Layer 3 of a small transformer language model trained on English Wikipedia (16 layers, counted from 0, width 128). Numbers have three digits each and are written without spaces.
Take only the direct path to the model's output, skipping the later layers: a vector added to the residual stream pushes a token's score in proportion to its dot product with that token's output vector.

Output vectors of the tokens that the questions are about. A number n stands for (n - 500) times 0.0038.
"which ": 585480428666500801700481322432612430380388516481410563563542635403584328328503635511623632552416347538557372612461584325311680368564303416580544256627613328397343382474530661529458339462432237494468830469594357421519488645393595406497504502704595775484419582430416630581528494426556540350463325614542365529590558355477478506520387415547676522500597764509571388682407363395448657569534
"iti": 679623581381361627588517325608465319446414610427529527541632442609480578443564411514511346485596467529492564465512452304526599589432574342523438500468578419432622498460650446628484483365420422611445464457557426469469460510448447438585431485508598647490522508498437624658575440596442359429486548485382365561701674376368308518593520517625559533488618593502387547581633382405469574435369
"ated ": 535547462439563684577547409460399394424604546512451637420546515428605582387493357530672552421593403565497567413531481414372472583439421539423510342460346499322419559494399706435405358413424499404618567495606502326637506586568418448561502482606471486560467531464506499512542432449511502517590523437477449693488548485417306445587526630514619565497563567416528508740573540355454566645471
"clud": 631592492528472600526460433577553465476381527681428458515656509545548436396702352551622545469385417543470598396629506268519491369504340566580360435535581398458543510606463549544392521425489349547570451352417388376642382631432321382529531479613622563625518604504400602577435497485355498535456408546646439450403600353514293629546457495616706426433521574533510404795612407419450705525406
"ast ": 583485619440405594522420490463522536569542477576404556323626551578657373355523540611595480411440596440588569421351640447509459480358517590469472481564500417459461425532470444575498397443258420476478631403522406368580464438584458373641478467490451608648565520379473526687608445538417638390561529606540384358457538498590328530522453606667462569724598645475467239686592483452387487513390
"been ": 708615606450543977646527391516449550406419440476541331474732559494521619318630303452506343338370500322441516708544636291466752641542522543527573323672393310524530629243602586390154402358563197517657589559409507297486215687394322533536439490479542783662558463442507277573626462463340430482484319460585498326611635420448400487456459478552598482567612552616356520762799465423510666527551
"to ": 577507377407443612501401374543501581286352542495315647547547594410426423549488388627593390297498526571539388574619519347306708465566514326360538412596386465409520626333619577476465581539604446556689665614543589478598469538538399352378528498545472486476529439471555473524544603459469541408481357535451623548566416393576510626462450635506587445610516574688535459506645238574426564463445
"American ": 696547510534348608606523510683598487401498537430513694571681504355469508375510315455609459546467528504612449604422566400385700405315404584460390314599492404364341669350438527500399344344320453590467530451567508409690430508474427580522551505507662613593535437426648535466522589413495663580468486505481462449526447617600419359635423510577692478625460551553392314456390472364501600620540
"anc": 684616606559355700385478245541477438538518580465520654537598530509546500416587395462510465495411385361523580511384436404585585437570495527487463471327419440461372527424456398493551488404450425564464560569524517429710599396498383571637501482483523634449546507463528661569615500427337517501500452473581409565592570425489361409510523491582607646493495511462532441552544420504358509539636
"that ": 589412474415441734522421474488643635438449540452251605461598643435497355357299494592555592485481220532469402573560727212387726302499375328664458200559602477511520386506322570620511385560470373445466675500409538503521504587404485438450463480634591703664548466547524524505398616499502441328471369491605484546592436305509475479560391662618696426469503691664501442751730464507335601590443
"' ": 698558431524531578426563518537533515378454398405525549612534661578395387501449554651530506427606544546461522590429551488521448365466437609546409387586499512420514542445328528432424423514456328513499562477449370433513533373399436633501596494595508691459497660435390425721519443521499578479405435468507392420564508437385340548612432404506511512701684552628355529702551468387400490696486
"ib": 621548504498402577680476435405521451439530611493493528467493639521440464524417422560672511588518453301429614452467521422365562567468276389444552511695647372525460440472579466554444380330473178577470528428552358432565456552439467444444609489547595580631443392526601501632475525524364643483639515424490368606539518531486332369653501540667553569524569591532584477575391456476448539422588
"ard": 587491481484465698615515364589568404510502581550475589477490590515521534449567457595540482536363449346518436389554569510610574415458505581540523452690448399540639378319457541563488305559464457606446547453481455405474342448528404533431600491450582483596462513498445434465589577588440508474568581517566449561380529542443302363486560601419593564478329549468429466603597568444415557546516
"includ": 579384503699466797626641299571380319355347528360499503466619544618665447331434447455593439368391519416490334429511468290512638393577364434570572372597501428436531428290433386615371269373456366607472508540484425368644493452292493616575610476578573591586598461396523519517481481487493671527498300622509455475583525523417463648613260377553570462798567673605744536806721608445378702406580
"ned ": 651661391462394640500487403460608495346503553441437408432588624383602399402712263558571567358443304581424620503506561405524580460344278411477511446550454266484491524554407702427503342308571310545762620406643528500688379628507341520683544472562504456433512567388567597533387552442400545495541541633572391653610611361341293581506675526545697526431531537445551500638515511330414591529598
"00 ": 564512488506415529585546521534359441206389506567496439417630520581592470497466381563423457602387548529563458662607508306430688413444433541641553491494544381483606359283449484530394403437503307407543634412425487400424431421491380466647524473433676639416672597603536483708528467560459542475544442601496421478393562483548390525487498578515582548607563538557551480724631357472507571482451
"ember ": 607485422479424606577485534590406663593435491570477390462692616605422344292405439511488571282566636410563477469428542433568680639567349506588357431481508336413442548407569650523459472522405295559530540389384495570521481503502341452493658500517508578624571565493448460543445562397388417597648414498438364421657475444470308615602405422465543443555667644492447565675705432348454615469669
"ost ": 575603515423474681459468483443489476533415631635429439453583515568646471454454433587593546552284438433550397439653454382502497525497353648679423408449334407480497478363518441619514464568489331558491574402600344369668607580506394428683365464542527752617594464535573548570599457434504475389608561481536428391472518582557311626658404476581557482523576468436448312629747408259485532479315
"igh": 406567431547546630569439424463498591372630610680446483472558613559541487457496577496536514493417626488631536524506429357427519421350532485538585450446461388546583533568368377595467461375427424563462628492637432402571607507505440487508339491537462571597541527413489500609571451434411506519580505465535317377547452448527287552419368566516628576579543599572308548666403550507402503565404
"\"": 481448690416480616426486383573592393473382478541583502495511563402450468513489354461525542597502526579564556675558576534486462382522357498404441251627398415443550394519394582434456415521553600541532582377491498390508475433395513524606444505556546560569502401371516488522561656422402551616498549513505464463676572373506508460511270509512509518608690627658553485492491568524430494482443
"enti": 638636719458474570565418406494525456444407570402377467294574624481475637537547337440597404482468633532645486492436559309409452465555461504637455369587342485401392609450462507456566429499489407621470571483527564468656391535324499612469540487588662537497568378444416687496423664403499493495567402590735460603572517510366376418572486562499532426481588496492434417676521562394388601397495
"tim": 517438479546570452519544369508555529366390546353438597488589530312471504385502459608514449432473351360581305547474576368479625422512594539494356190469465311505558504543504628308587505299550492467609441386569663519457343570492382653599482507552601654625571476504632561638605343444409658465436505585570451427627631494483442639639545618456635686435544521424320304716543393424383680507632
"Univers": 570484424562409566590572529510415511244351761418356650476584570533552441330491413420559531479457519554500546446459639203543632334365601689672466304786399461481266398187527526388364464592368320488657534376384516473554503656282543511597622490547812484650491552388582592520554496453451823421515416482605393550628506552400414509560500447517605622512672567420442434590542406381430573456595

Output weights of attention head 0. The head adds the sum of these rows, row i times number i of z. A number n stands for (n - 500) times 0.0018.
o0: 527718366466748458156405619565479375488543474693390478380612393462522292424448392483510519760575252512399445599603431463577410530507467386450488415564679607427379641442238618573732466535404509411398475588375432449423631504471405587560502740652366709166511454576658406477503304647569586456593431439491318498517617522642653523497618774622496558717751378445432401259520557421581484534292
o1: 501658354529653624603503417544260659275481316458553452689192672612615625631322356574700366842405487451460250671538373768559805552325423635362641492430413547408367583625507453461419576461347319435516637568321399477531719422524478395503705487503484681451538357520461745314430527798569519412510412436370422295799175426451638727498381416586501577509472588465580279411596288697521124742562
o2: 505518320738408330646459513593415420551518404523630412342558622415528528248480146471512458675389222445438345455571417275750310531529463609582623542478440635459583526427421543508414618658461599353644300509561635450632359445398354309659589696721409622413437567601412565668757502549450445467290699851432485518304435443423608519605515547733710540350528296491378481452737588431495640449428
o3: 325692537495552537600345523555493416664413372230622561658543595494410354620435526385317435475524483329456523692523298500423761637426512812492493691741677569501391320335618277473242477631521420467404675466624468314345552613550438524346427559503422621651498240440464633591235663520827375382684633591479639440409595624390642538354397517434660229477409546412247518291597640770645505462458
o4: 400358607569576574786506223569527419585357474463581601628269420481282651384428547630604628406410422535418642360308288409503844381461354606539685410465353645444593542573588653555664574452411763423501553502441232728563502566572270340658621335406345221647695404576684495498546787478452544617533381565530593559750361590208437419630291565458448484301500541606440476497373274706575248466564
o5: 491456457825542465721542465666632394630536409447557242665577602690499508522510417523701556561422618504586674521472347475322552433449382482536729290574426581400364643209457218692319727301265294509765541551332703436276561674491256552548427380559479359614538386523433497398367477478761423402582420338368450336465402634446361391684457682402500598440686491441276467461450482816717658637702
o6: 536419695356331318413454487530557379363595450486544455391450431498572757381448463348435482558361517330458412442619578298477403396629527415541550684392516629322638591607633672366515208416520576606610608516604637462598315326375485395625609835665591386397363697344349318660359459540311318533560308554456658539561493768558520666398209687398561451685705571329479639536519505589495616530745
o7: 541489573579532552262432594411433375434614425466537342669408456673644817533579385526401389567332508427563593750358281415407461556340597416425386428343432474738613521459420684730694378688563656740392395441406585434316701507474523594220401538468637498452477337614526516331407484474414549582386378562545511237561770465465546242667442442443631575516591393556556455625334757628492369628542
o8: 696528385468369788514406557480542557547440514611637421502421725562552592512701664439554436371348493551659226295545433531582543618636607506501226645470395273598398323460722502354524461528616443323557568637520269380487343668535576506352446326541415577579239485697606639359580492584313330636387485707447611592481414131545635667314457512720382473337539374477711487401665469474425514488604
o9: 692422776407632470734693509605490369413633669218308614531334178771586425441623497260586524225612518451680506528634514554567698441565790405433504457361628474502239503314498384428599651279449401417269476463616470264465402518647352827232402031739487592630401642524552495615512468259654614504640413463480490754292404710616475359716700497551528557481520479532360502251497335660551542596361
o10: 488379680548583538580387581692549481674330509503466387365608211591181298679555465459593589445676458718607806343365747464406404333540737246423570468600435478383634447636424434663821284305541665508515560345539310711507530628679442637463215605432358524481649474555467172430427406544460492525355513253774522256396695487303565580453461661424616557551571438599659611623349403448493409532420
o11: 727618335414553556390592508679399463359534510542656517638723526410549548485547680461596411756610593428555718401620674545524666361510589435520305213410410480426535508623220262525508455305485492496350371777408297246373410478661560457503264527389562627512725468582443505398555468570437677434562545517695443525315537446478316487589340509416626524465538623533538384449573469561434589403470
o12: 679599403300394611289472525334483524418543721644644568391434758381466739397369421447547465367650638592502367617545387331572618582605527873462527723361418648178527387348523576386479613224591355461445388490467486457561515739473609351397565532568537507607479611452477391532621647237311436560568663685510284259296524885274909493665460478502420522531377532630670376438446617578458279250462
o13: 481610451586558477475590133216312566441486751260668529533589380660375640457310524515351620833481615541644455448637476701463618900342287407349243431571574457479527481534404588678175579507502411470521489443323293580617638618519447558406720397526600444457371285696467433565425408558479567452723493730730504288479369538536380490508555331718434493437476663485346474354491657672369552546422
o14: 470487518573489539626527616554626669702626220350669606200257555438271601356466431548483605704422382542473473440625582553466746678726363293554337704341357344353360402643366603601232406244418443397461518540390501658679617639513388300590766496537225643513557601542471531500157284617227540541634585578296577356719484539558694668555406464470391726411593531378744686331498423460551464520478
o15: 491608567567626498317293742526363557526318612492524279493525634571351632545611582455570517356618370844612537569191385405729275465327435500386474546438438465481504613517537453286295437612439627655374241355372353551467757660190573373576393607520434735403662396536514489564659493733548494601420684480456440528460543266699565582421597640466675300581555596414382522612522525554307575412419
o16: 446409779661600391862653659551481675659632318343650182373290638639693214265497450432819419625357414233591263486552526712636531780549503625635426558520392432740520425624354588395494399419713710497573418535611404227398340394546562359367621554249512557434449471293455456325369535559428704575351513605348632555515311616239345551449455600641541682357283433538365367525541445678807385715408
o17: 616363733553557485560660497284416466402582512419322320476385450489408625470563542482496616512841402412483352492594488384583403252405365756435585391546434556482409589474514565517491564233529551491450562583366319476510486358710539551488448615243488710601449569538405522583503655522621487646487367239302462656582671804660662369498422360550388517409843593265497561494468566322567470446635
o18: 495556580061626463257554324444473307430592479591536473640375625335167317615490563588406215447611407561381380736487516579634676323500526485559673535724502496236504492534328458415609676461558412614467711591504531316514453558372505725624563449393420611617561614758299658541591571449699530437555827482464458647535352710616562409498651493337525440722425431709243396468583341389582389361211
o19: 491368824629577843478602567385277266525550267423611465490412776465387478329392555550525465364477443504729466467518510649488319535397337502621689672584547245456559597778469562498396425531309825537701554249482519423704472604639522538620515350367592512658325649813542458544535273249536397475254625382258506431545686171339311402367462533495604690578552482425497436398405595764700516391430
o20: 677615354318510321533481419370639631455459287498579559348533561693590524431444441340443351430308560424375669582797482477399519504414536561708559558431510484556542454272447604449346439599794452411602420511398538672501475525467368636439414333451488487450614523448450589559267516457400703838610439608665388796505432345698199484734468458667721594376519393375440457526598365619508450453531
o21: 324362421486430667477575455546541565608390582426410492506369487553488479514514593673491628553721530520672516557335440400576616537394459544622713564541530422450289345506509338474201540550429396450691841312555453708585234559499767398367647438294630478379390434687468666508494690228561777440258295419535627538410445538236544622379405485521207683576524761526647656603279395561491521368515
o22: 478466498621550558597533564484567413497525548578680303234601202543449614423481346423587402562336437649538403534422328371307267563410732429455631472354463405407710499357317577516524465846561475505700565458709528431605629492459566469425346221624529525771679426488530537622271442542417269497515635371417559474667713682288113534413296698460739531582531253672604481533564452597581614483623
o23: 460280719472557341485627418293600671514707547548577286271485465318585559373396547525559416669697326704609474480563460460362544557464557489298326700444624241623478560588591510415581266605412398700557755357464433562333332401650573465356642476440702515573536697403498547208474557488430481533436534563411572467481646360409543720380389622588375513495342726452586308611395456685610521443539
o24: 536536539504459450356437542636561484511776439571401552810610731538520605370733549620340766423599637423410535731316353435597436491431600603712384459474555410354640363567423438473518499262544454705368598570722462491310395396436776456659470672391534435341392370433369490484443513519343614581407524453345487520447458504377366518540473493427559529475569616501459493491520414402698412338476
o25: 511529743509596725216806417957454332666245620512577547501452727697502543508487658348455704542440421548811619270343608578465604676486362292692616494442543526383364514459507415535270622520555592513338381447496538474345587702500408283322474588637515434523604436610605323484579490285507381390105555203849487559625732452359610504247266462656266472523359721601542482407292760235411509418515
o26: 309635550503337370383450394456481370383338611484410223451483585429369424727365258525436749717634773572618531566476653537538476640453641249591471648518450338415517624630952595451480407643442471475597453508277450411397723725508366219558619389582764483745175666437501397500879400498559565270425386437612431577578309451640685350399661420611441213553701527536422404567401340502480463715479
o27: 426343513420479557313374655293607631451506386518433566360163841376716568505738497378550514458746375564396465587591463413455590325449273589445578537401860570764509453526410472430295545584196471594417420451309624279385691592526903396311579287540657256251780440370456562578820349506558790462576310646413589539545535370722335619499542464337363551371758524491446700605585443595498616360453
o28: 497714556576644741727616455293670385632494564635285614407579388711629235457499724596592492647403662485607765161357566575472335747694457600634648579492312441347505406175430343547577459260580482094679323456054606375523517510530281650501504425358402478349417434476452233481333441504659579587536296510497421776191506418562426482697644713494546488443487500551651416418492330772602563563650
o29: 423655564584367439463348675476394445341696589391560733571525329369665395216293543412301441697622664683458514694468278503445460506465906493327492669574599449731635267414558542229348530603401289104575421398435523339555465559574356471494633644511664454577596535673706633471680461657555697589508695354449416361436419722516524696512499477425477274494643548266348273460484476680425376651454
o30: 526718482846621523426362531588687543868526646394441594426603394512528522556419481402446445579641346463323531497596494394575557587505655565244337362595298420545619454410674599403748524423484417284244268641445467604517334613734603534349481740507515645658580492276493557356465304576504473375442567563483541397311470542476582305215742539436450274685511522649479425439425529469473502493467
o31: 416409461673382632558468503495525273488298468490579256547589231312831608461397907522243277619613545351646712320449506672485084460555760519525533357440548496697442570554582364463451416540619402749490605496567676412582398423514385462542543498820672562745227502667619249416619455471382280552802671589273318568465580556280575552392408299490728424294503530424507666314588754437496393469477
o32: 552622458289574465408563697341535418587603610583451558555532668310473612426476550277562554451622277525445578575464523460629498457560472290522591458674467893516312399311596361235420648566671427628299547465501493512466492587633449437410485237492508530387723343479456658571445453332514591551709533488764577614608366446434591472605502497459476461471517450640255591675494456427441459312374
o33: 557336451337569442330417709476576515559337437506558485381423465523325406710565450445420399567553564400393495611575390333475622393622416224511646579661479488743491343585536466479488473398486289505534577643462485376536507338664569667660438392414534551412463504489664468674544464742595168580589292441583254421508632521416576258671601640605662488507807472397348451592559554585731489537344
o34: 327417483606319172460432426613414493613619506425480517421750618431770519311499324659526534651323377445647365423614499401474262312421482672447848576532521409464574578531633471378254614380372511524501530662522745445515353334495459752507525854331560837415478665625606644677276321712594435493539625790269338444543358401225721447271602502566855566443412500601503540434419548351413485452327
o35: 524691538579433485170418804679662524563336655509417618554767383481656596666297558270354281719693622421717703469369517377462458479656522347273690373353517568604417870534465414613563357433627654539612282408668550540504359514548254650350570741703471481495604398570664310585335391378324178421468476420671481156655581335412349447267664281582721631494715345539605605625088554343389382567431
o36: 399262451546571455419413582825621616723465430600426572587506523584615502459749400780493618425388597565388475430526386547474359345253451565591357547371571324577442670616252276444520562430336614399434537644582505562492526615484600611502541502478738219530293761501562288471520340469360540375709297456408655541598597472489761236379555622192586683636281455537482453380711467462541481348626
o37: 365590553556706402339278872571610607339523471581272445420670232549603586566473626594408477734352724606366359575485502710429372303483394630372380489601578327511485472532623546590488355431579460437482411452441695418570313418455444522540545484516353605639354720426609457456330464602432382500418468621519853477702522572376331460334501448672583519248705662403545283548305649566362635453645
o38: 521720532684590534234565665659407656515671608479477483615646397517133377429560546504438653472838644508671479433598547476564507449509362385316566333459480414536516552418501472616802537513568393423432456392535350382561661555385531684440595276675329415603320360502521399639045317471436412236356411332529583475397631487506434676535731516670396331453680540533533521454511443332447654587697
o39: 352518571447457514500427374515445428573353699485658396557467475473538514386580240384554600344520680330525552599392534422737556533574530518532541730454334682520612708580356577709666368567535331394268356445450385428601790460667450571665438624645455466559547419477627700620571471557313448491461357552339523422524257455476667240483322369322489484632400350627715685328628629472606395477297
o40: 475468666878570676567291577474456249285399351487404412535761396625508474620502638460606640668396330593551601552383379480315363584672665358473518547544492333433543598753517431617613675209345632632494523555623525571362282423469490527684356651477481608800623448556711432380683579755513225477542674495414380333260500340422339408479474780176805420171587288348512317611412395654565387454523
o41: 754608606340470495608440346548420327439728304413466561609218618643478692413535364576496330325450518274456254435181241578490735393459492670529697393703594554503564710312463359521199501541705402554640246466465572339362531575504572420546547485457473662330633297534513439498325385730450489619581437538552411724482319804521474528716458604685671345481741373519530438360741569632584563468434
o42: 362462551482575462357632467561483764439523218390236338726474791665527374590551547534479426657454298365501549576482477488531587392391356468606258549563617589655517500655578603584381656605823576624579755369489566362404386595463520708577542707361482340435525481310248344535377765669300530604292553427403452629631390686768553488536345295395495313252544624322512595356498778447340427262543
o43: 706580618347529569462803208562340411516622275353447622400472610518466457518330577500336428529879711487263662504502401578601669681461426513680354458554485661612392499376490299552380471667576397392596174579292332640622673397465574131320425607360639469516534527723463327242478644250529651338431216495637600581790645499450557564597259642666356447545654562403516499446605282434628508748452
o44: 554399554466320369466315457350581492332488390307817254402374427656625429423421387547578443571453734427535442563663376380397464564549640540540636435755371615556652541483486608447654306338688283320628476751458892474579440587638504481542736574758564457466515632565465376550463350695214747717553317608337516824290604357503847466378144765456548676292563407379465210547404364402550237477631
o45: 464583696226435656500581520444408505591230562401494699428306600810394504396431817569495605133523534431510509536414315674406517511424458837702651393468578505471419273309558596266265619621527530705509393576314676599598793561539642556491421412446418542498695462295664475438139486303569871403622535287411617789673472730454347444484683430370356086709429513783451382246554423596410569525259
o46: 458316694603478670324361322350433655588523401516404381359590526471428160566581491513483271471571508491573412444501578567480497610639393624475411441498303511528439375301498523609310615491414498370500487440293556407412496464808484558536257569447457528565287522723828672474292476497692573270527736634341625512751764559730477410502473397325378622381555381566684666451488553707570696493606
o47: 388708387339497487529684466492486284318429494278500565462558488631509607371392423420629338615568309520496443487594453628452635409345353460523385718641589486381284638628834619563412395444274663534497489555509568337759784509589484576364422350535624687619368275535577553435491519559501556563348422486645505756318420459408625473550544382549462468462385626344764328674500304748559564269524
o48: 492274329367538362557531342282692460493567506700579346357390588381619511376392396394555391403610482514434551535655774422646651613525486380707759552438586598457565442483409531504309486733455397500531636301313235720544452440345763551665558400537525342636631695403394657443650498239762442531292594542503115626474386608429447393607668436707366508458359607548529591722603618447462401414364
o49: 465528764400680600700577369510494336580631421619662400291387499280657376455306844593679518463317361518123333580888639633327528582875637733476449662615557434555558601563414297465393614397526525438413360470362431328509534641482280243563458269549323414650341766622437497581499438636354406578601718820417653582563550281382349597380301374317357482481408412398406465164640505670675918503519
o50: 485288436305554322480409449654731761673151604540463433643648421432439304649393472270387633552602454719605656489496586215856399295525652626405381797329515525404610578541413363524241387404448633542726631548588528620479438274360410427605420382756493369783382542463858466522494698344626267601572615481480366436539696380387491486547275601477604538351392658303709433609357436490613457470475
o51: 617503364449394294405574500530525445655454466516336431744623642329491569344424359553371467475532380422656545400521554453480343546401691591482367690521606524600486463585630715574638335550695667420569646515676535640644296425491530463537245807553689283555393528583503577557630673394309139623355793181227186228390414531402624434484369540611646558627415382270542524581340725447543529484636
o52: 474298574531578569490449324497514526731602701537414641361585445407485358439575458457303615613273638520593459404590625511571462747307509414518331601483700377602547611658673398551393580578652557229489446495504528419340547654610506616582609122461595351486384551468582524378700478617285450433401496205565383603596596576457284657546428639509506319642591551590521385551469211370485477540467
o53: 491495416459426345633527767299502381630553429503511404238545450586500590268642485618474665768669394481474476403589312674530470508586647571579459546524573328533338192338383557582484493463611622597422661467450426252486552307481256427491389666609376336600400570608498646568505632645320750581097598663520672595435431478517456195531663379630718267459642438583405292328581400588527667649577
o54: 390673648615607451204448507404586513568521533595524647666484393390424532615569544191397783273308526500443416494409580479735495465525569292414327721369597498542889556627567510257337469577477627340571470579812795421468484329362419513211569270707886253865375608478553624527571492587532446455595449219505528516600659323799586418403570440471333479588513321655346437605338463259495131477591
o55: 442449508476533470396483364514333566360348496661286417606617432702272687500509555334442322375424529477498395685527472403724368364367337575158515660436654547658574476595430607682527568390409380769516506500616577593582624438434488503290331715626481555513314265553660414708613679527526173589500415382493578240560509464641570472536523452532410658543640349379634564406683387678708606626330
o56: 564537638519461348662302242320473270404422424270470602505236525621579577582568288396379520426266587481377843614394651567481376811479812372374638453668253433418514322571487669355604360531462323374668475541329203488554631468662627631586488678430557285480547635740485506391440383727706389678643452322646481664849553384589280350352529596329679366764392511493476593734252380576422458782619
o57: 414452360570466484519490623381716398429510294594452305501436523570543421357453572520463333565577392408403568572587543499371555478511476493437499574511115493589518462519590286532633561270413553410670346607554435376526557680668560468635683631492578305445362377360470142722232406725788664637576300683586443832731418284719557619597607473456439415468588511406544512425603523610441446413556
o58: 640680562293491629539549656339172458422519418479508510400505575519312535687618498545540400385569320662358392808681495542506581361568471486446575453647563576408407708396712345298473663554707582514489680628609374401443726478386468300391319415267481452451440353555485543580688635268329643549494554552626413478658167355404079595683279389338574505540776384604553548401556604541572599540545
o59: 300754527277574384620664422257592413320603561383459486710342444711646566494371334311792445535393417600550522347360391537495621621642639497498611756460311475300466608658451595425498402548600366354809447642536368473532325641498619654429400112622649419547517823737263572343475685524390266473484367755567462634402626361543469474499541613534650474573541363401399584574108479538337375421758
o60: 566722503558529426605341421345453315545509753319439669387522339610550567379493543712555557486111634589555517475551507442699723502387550538434583383495534651386571360362580437440341470411596439353288694763661648654550529404292482662242217878761418596577541516411468329648538392421470632481423499574468388812447316442505652495552396408563462447442753374534456597207623747551403319375264
o61: 400363266589278382676588621390310415516813663339496403353754332701300711547534479711634410580399470435467405345222523417543285456588353646325499625318396616548524356469452622559711373452356656538661454614635616256734531681467567545665545617551581453500566587518512349552572546478742198543371629710083567318488522577775564399401563505471721576446524454249623563271447463385387510577491
o62: 529307506416496410459462495495405479376565781524408531544544228397454608457543552497402339648589359644484496404359293569205294403435593459394425601522489530657478530598588384544646631417532488450370509432595726732494702583479527588552574285493487631251508426557361717473458419851412436684475389736413443604422540327645468706591634298414564566538459628387614484569642212358595447453691
o63: 748617307490414568390534478520490555597394440494412693640266556237506426512361634739349594679484602247488547364657624596206467457491496636365393427434325450763384626495391598648756558535570609428607413676426634698412626614444551464536505354295360593555589670480423508332168534516434634328720261509513668401648591501592272397504523360233489444584459529434460466375571660439266610643758

Each question shows a token from some text and the vector z that the head gathered there. A number n stands for (n - 500) times 0.0047.

"1": 470523596521518486577456583447494470542452596472552475463524436483508506502394496478465543542553434482566514522627500509620422492376596269570405416545573544475450608449471495469570479636468462
Which three tokens does it push up most, strongest first? "tim", "ned ", "clud"

"U": 570361543524416396525489495537499511566456406555474360484609452422399531552525357675434570605533462466616589591385475652480578389377448497315564429566465526563280583567308511444461571525602604
Which of these tokens does it push down most? "ib"

"5": 518648686544584469503452571434373441612353586435608568627552440458414479537272480531557538540514379460710231549497462566641473505412786334532475556603415467409538435403442532321464499648484516
Which of these tokens does it push down most? "enti"

"the ": 522479595416492480524632468466598531502587470515580406408576390490673497493517375449551545549530452532604664419476544582659419464331436351486454422412535581500497562604541437488539529619513462
Which of these tokens does it push down most? "Univers"

"), ": 480531432488525513528457498494504453545584533434426496422528477571459528502494556423481470442498455516517529528517572524418443391612541555466516471411521517493441441576519471464461502538486523
Which of these tokens does it push down most? "ard"

"en ": 495449522528463553465571519487564546557447508504460555584451431548454446587539483470456429579389520499611492538437514510489525508506502472580454490403473566408554443517522488472455541543463487
Which two tokens does it push up most, strongest first? "American ", "' "

"2": 670459596443450515549507319337604394381382458576409486398359525426508426414518517375545489538515567551737645530524517522460460548448638434397481416305623610428470609473527553420465532563559522
Which two tokens does it push up most, strongest first? "ned ", "tim"

"c": 472645502515657565447484403374384420525462447405534528503500555608429440433557538648426445372303592546515338451455410586293653481633561660511548624450416344443504422500453526632337402374442507
Which of these tokens does it push down most? "tim"

"e": 472570570635602522452355599501437446535302510547581329633556589469485389572486586591427514466394562554481448558401433507405626450532438632490464601517580521480569572377528538605484454415438375
Which three tokens does it push up most, strongest first? "to ", "Univers", "been "

"er": 562792456657451533446504524580314615536426431518511423702403598533360440613346401551350484421502564651434618519406404659319603462493507447483442643366551499348464374501540423555395538348417438
Pushed up most: "' "

"igh": 542457433535461461609534511448569485560430592490526595514608457439486512615599552537439515528637592583556613425497528497509488529599454497542512502466527618468447550574523579513421489475432398
Pushed up most: "\""

"of ": 527413555477552503536515453461552541489435413594409410481484546381608477459465518331543606394697505486525623573490451527627469467489554492414450441450689652579553605467529464467571586541582600
Which of these tokens does it push down most? "which "

"ot": 460485472534337568497630446637287555762500658363533577657299415718359334712558482543502501488474655406555426434379533560239726583640583707759345389381192389315532348425399578425361561500427587
Which of these tokens does it push down most? "clud"

"ish ": 572546439476442527569564416520539520492531494505387556524401442489482475512507407489548453483490567536549559618543601504411434533464524470561422486350494507496513476508572492441410630559504512
Pushed up most: "' "

"al ": 509524473453460458504500538569559575512456462544544504648474546489506517549443447524443463485411499500479425515376450433466597430431476468487467530516484480494485545525516520572485539448543444
Pushed up most: "to "

"pol": 646420621420511519446550388517608505419511329602380515514430499423497445491388479507498390533508436624644565521509441466621531402427479371513439519377572415414428397602511470415495575609592424
Which of these tokens does it push down most? "ember "

"ur": 534403513443460489483542560531577516537432499450456467390468454521465504514446536522533563554602466496560541596512492538541374457356575392439574466427512596475555530455427599428506585514504563
Which two tokens does it push up most, strongest first? "tim", "ned "

". ": 534440510464492436569496540367597596572473547555505595494597424400492556570614536521362437473587464585552630474533508499605434442561395357527435552539645612504483483584437457512426463514439433
Pushed up most: "\""

"R": 525358567389458473478523563453599495461501347534457375408500512472692588517401372459500448617468513600641727491541559401659490233271400355439441478419581578541468534604431442474527489545607422
Which of these tokens does it push down most? "Univers"

"–": 463581757543394490609427639422275389528326584470793495533594592469458668553218509573444566458532375630818310590567300484550574654281789395547607496640500585392643434469371640384572452598545443
Which of these tokens does it push down most? "' "

"ar": 464563563582528472508421537462476404436425501490500492435551465542492507477552594466424495532511491409556593515566505515504447528546370462524493527550565563506488538482518517598496565496388498
Pushed up most: "\""

"to ": 522363553433395349526501509596631516465477357557290515408485498558550517548469390400547543662564544494696675426582564456623492385281480435510515375341537549429526470503568437464466551530629384
Which two tokens does it push up most, strongest first? "tim", "iti"

"oy": 504537499614512539470460561405416560407523557412737431379515629537392520496506457512748567442378458408446380442463422462405534523739536458473440503691373482502604392321534597553543500400427667
Which of these tokens does it push down most? "iti"

"ord": 630583466428407610467521503537491494420443684411671552418471498567516489486441301699653412442347598530519469511496599456347616535585497574616462411614230345407540312501323600522457477577543630
Which of these tokens does it push down most? "iti"

"le": 439565476630461386420479516458363474476472537476508484535464584620373424556499631573397478443378645431436334473495366461324588582761505573558529565502378433389482541383547581687501630490350502
Which two tokens does it push up most, strongest first? "Univers", "to "

"eb": 745714468337516393496446536506366483575643649273502334596416790510540548388362650537384542220257627586218358436346532504247569477705558355322579763580293360442409476517531672633623292357535588
Pushed up most: "to "

"3": 632440588437485494502554377349605434406407471575427504377428534433514431421498493405564527536531542570697644500512475529489462510439569437425482430355626616441499558486537539451468493557544555
Which two tokens does it push up most, strongest first? "ned ", "tim"

"\n\n": 503482644418455486480523544370552554596478540598447475451620427465589505504640550372423498532622426427563618573586452504510404465506389343509551562501633693513509476503384460500471579548467376
Pushed up most: "clud"

"ad ": 568520543545446504455508537429447526414502520474652437396500604540495543485432459519769547459399478527479380452430408478442558445630502437504483531619468488521589467400510584540582506428532572
Pushed up most: "00 "

"on": 534427509470418492486490535581578574526455399644465454506523471487537476568546393516534473557510559524525599566391557517512578457383486433394558508488547623587488456538446484495500576478596408
Pushed up most: "iti"

"s ": 499495591540527477524443479497453504563528524505454542614484438440495321513543567626408364414427410472411263347431586617460645461561499515436460628629352266446458394481506370590481511473437521
Which of these tokens does it push down most? "tim"

"si": 528315542458442382448483555606593618542521470550352531431520485453505521503532434457579536726618596526615638484544568477623423379411362393508529504445518562532518485461549476403439538510518414
Pushed up most: "iti"

"194": 476451522498517474532446539495602509521489572482445433490532424469495470471517499423497500585550514490481629550608550517639300435375569264587407410493596544514394646462568486457499503604464409
Pushed up most: "tim"

"ro": 500531402476527540567490480465540501428455542510548541514555394543434520605446469516612483503475468497427442535503480464562462492478414526532507472463533539570460576493583495447497442579530555
Pushed up most: "ast "

"w": 547551452622364532541509514564431628503495543456619558511594542518417505623528528695466535483543597498586397524433501467354601594664576629588556438503310414489452377443585604509502443451459509
Which of these tokens does it push down most? "clud"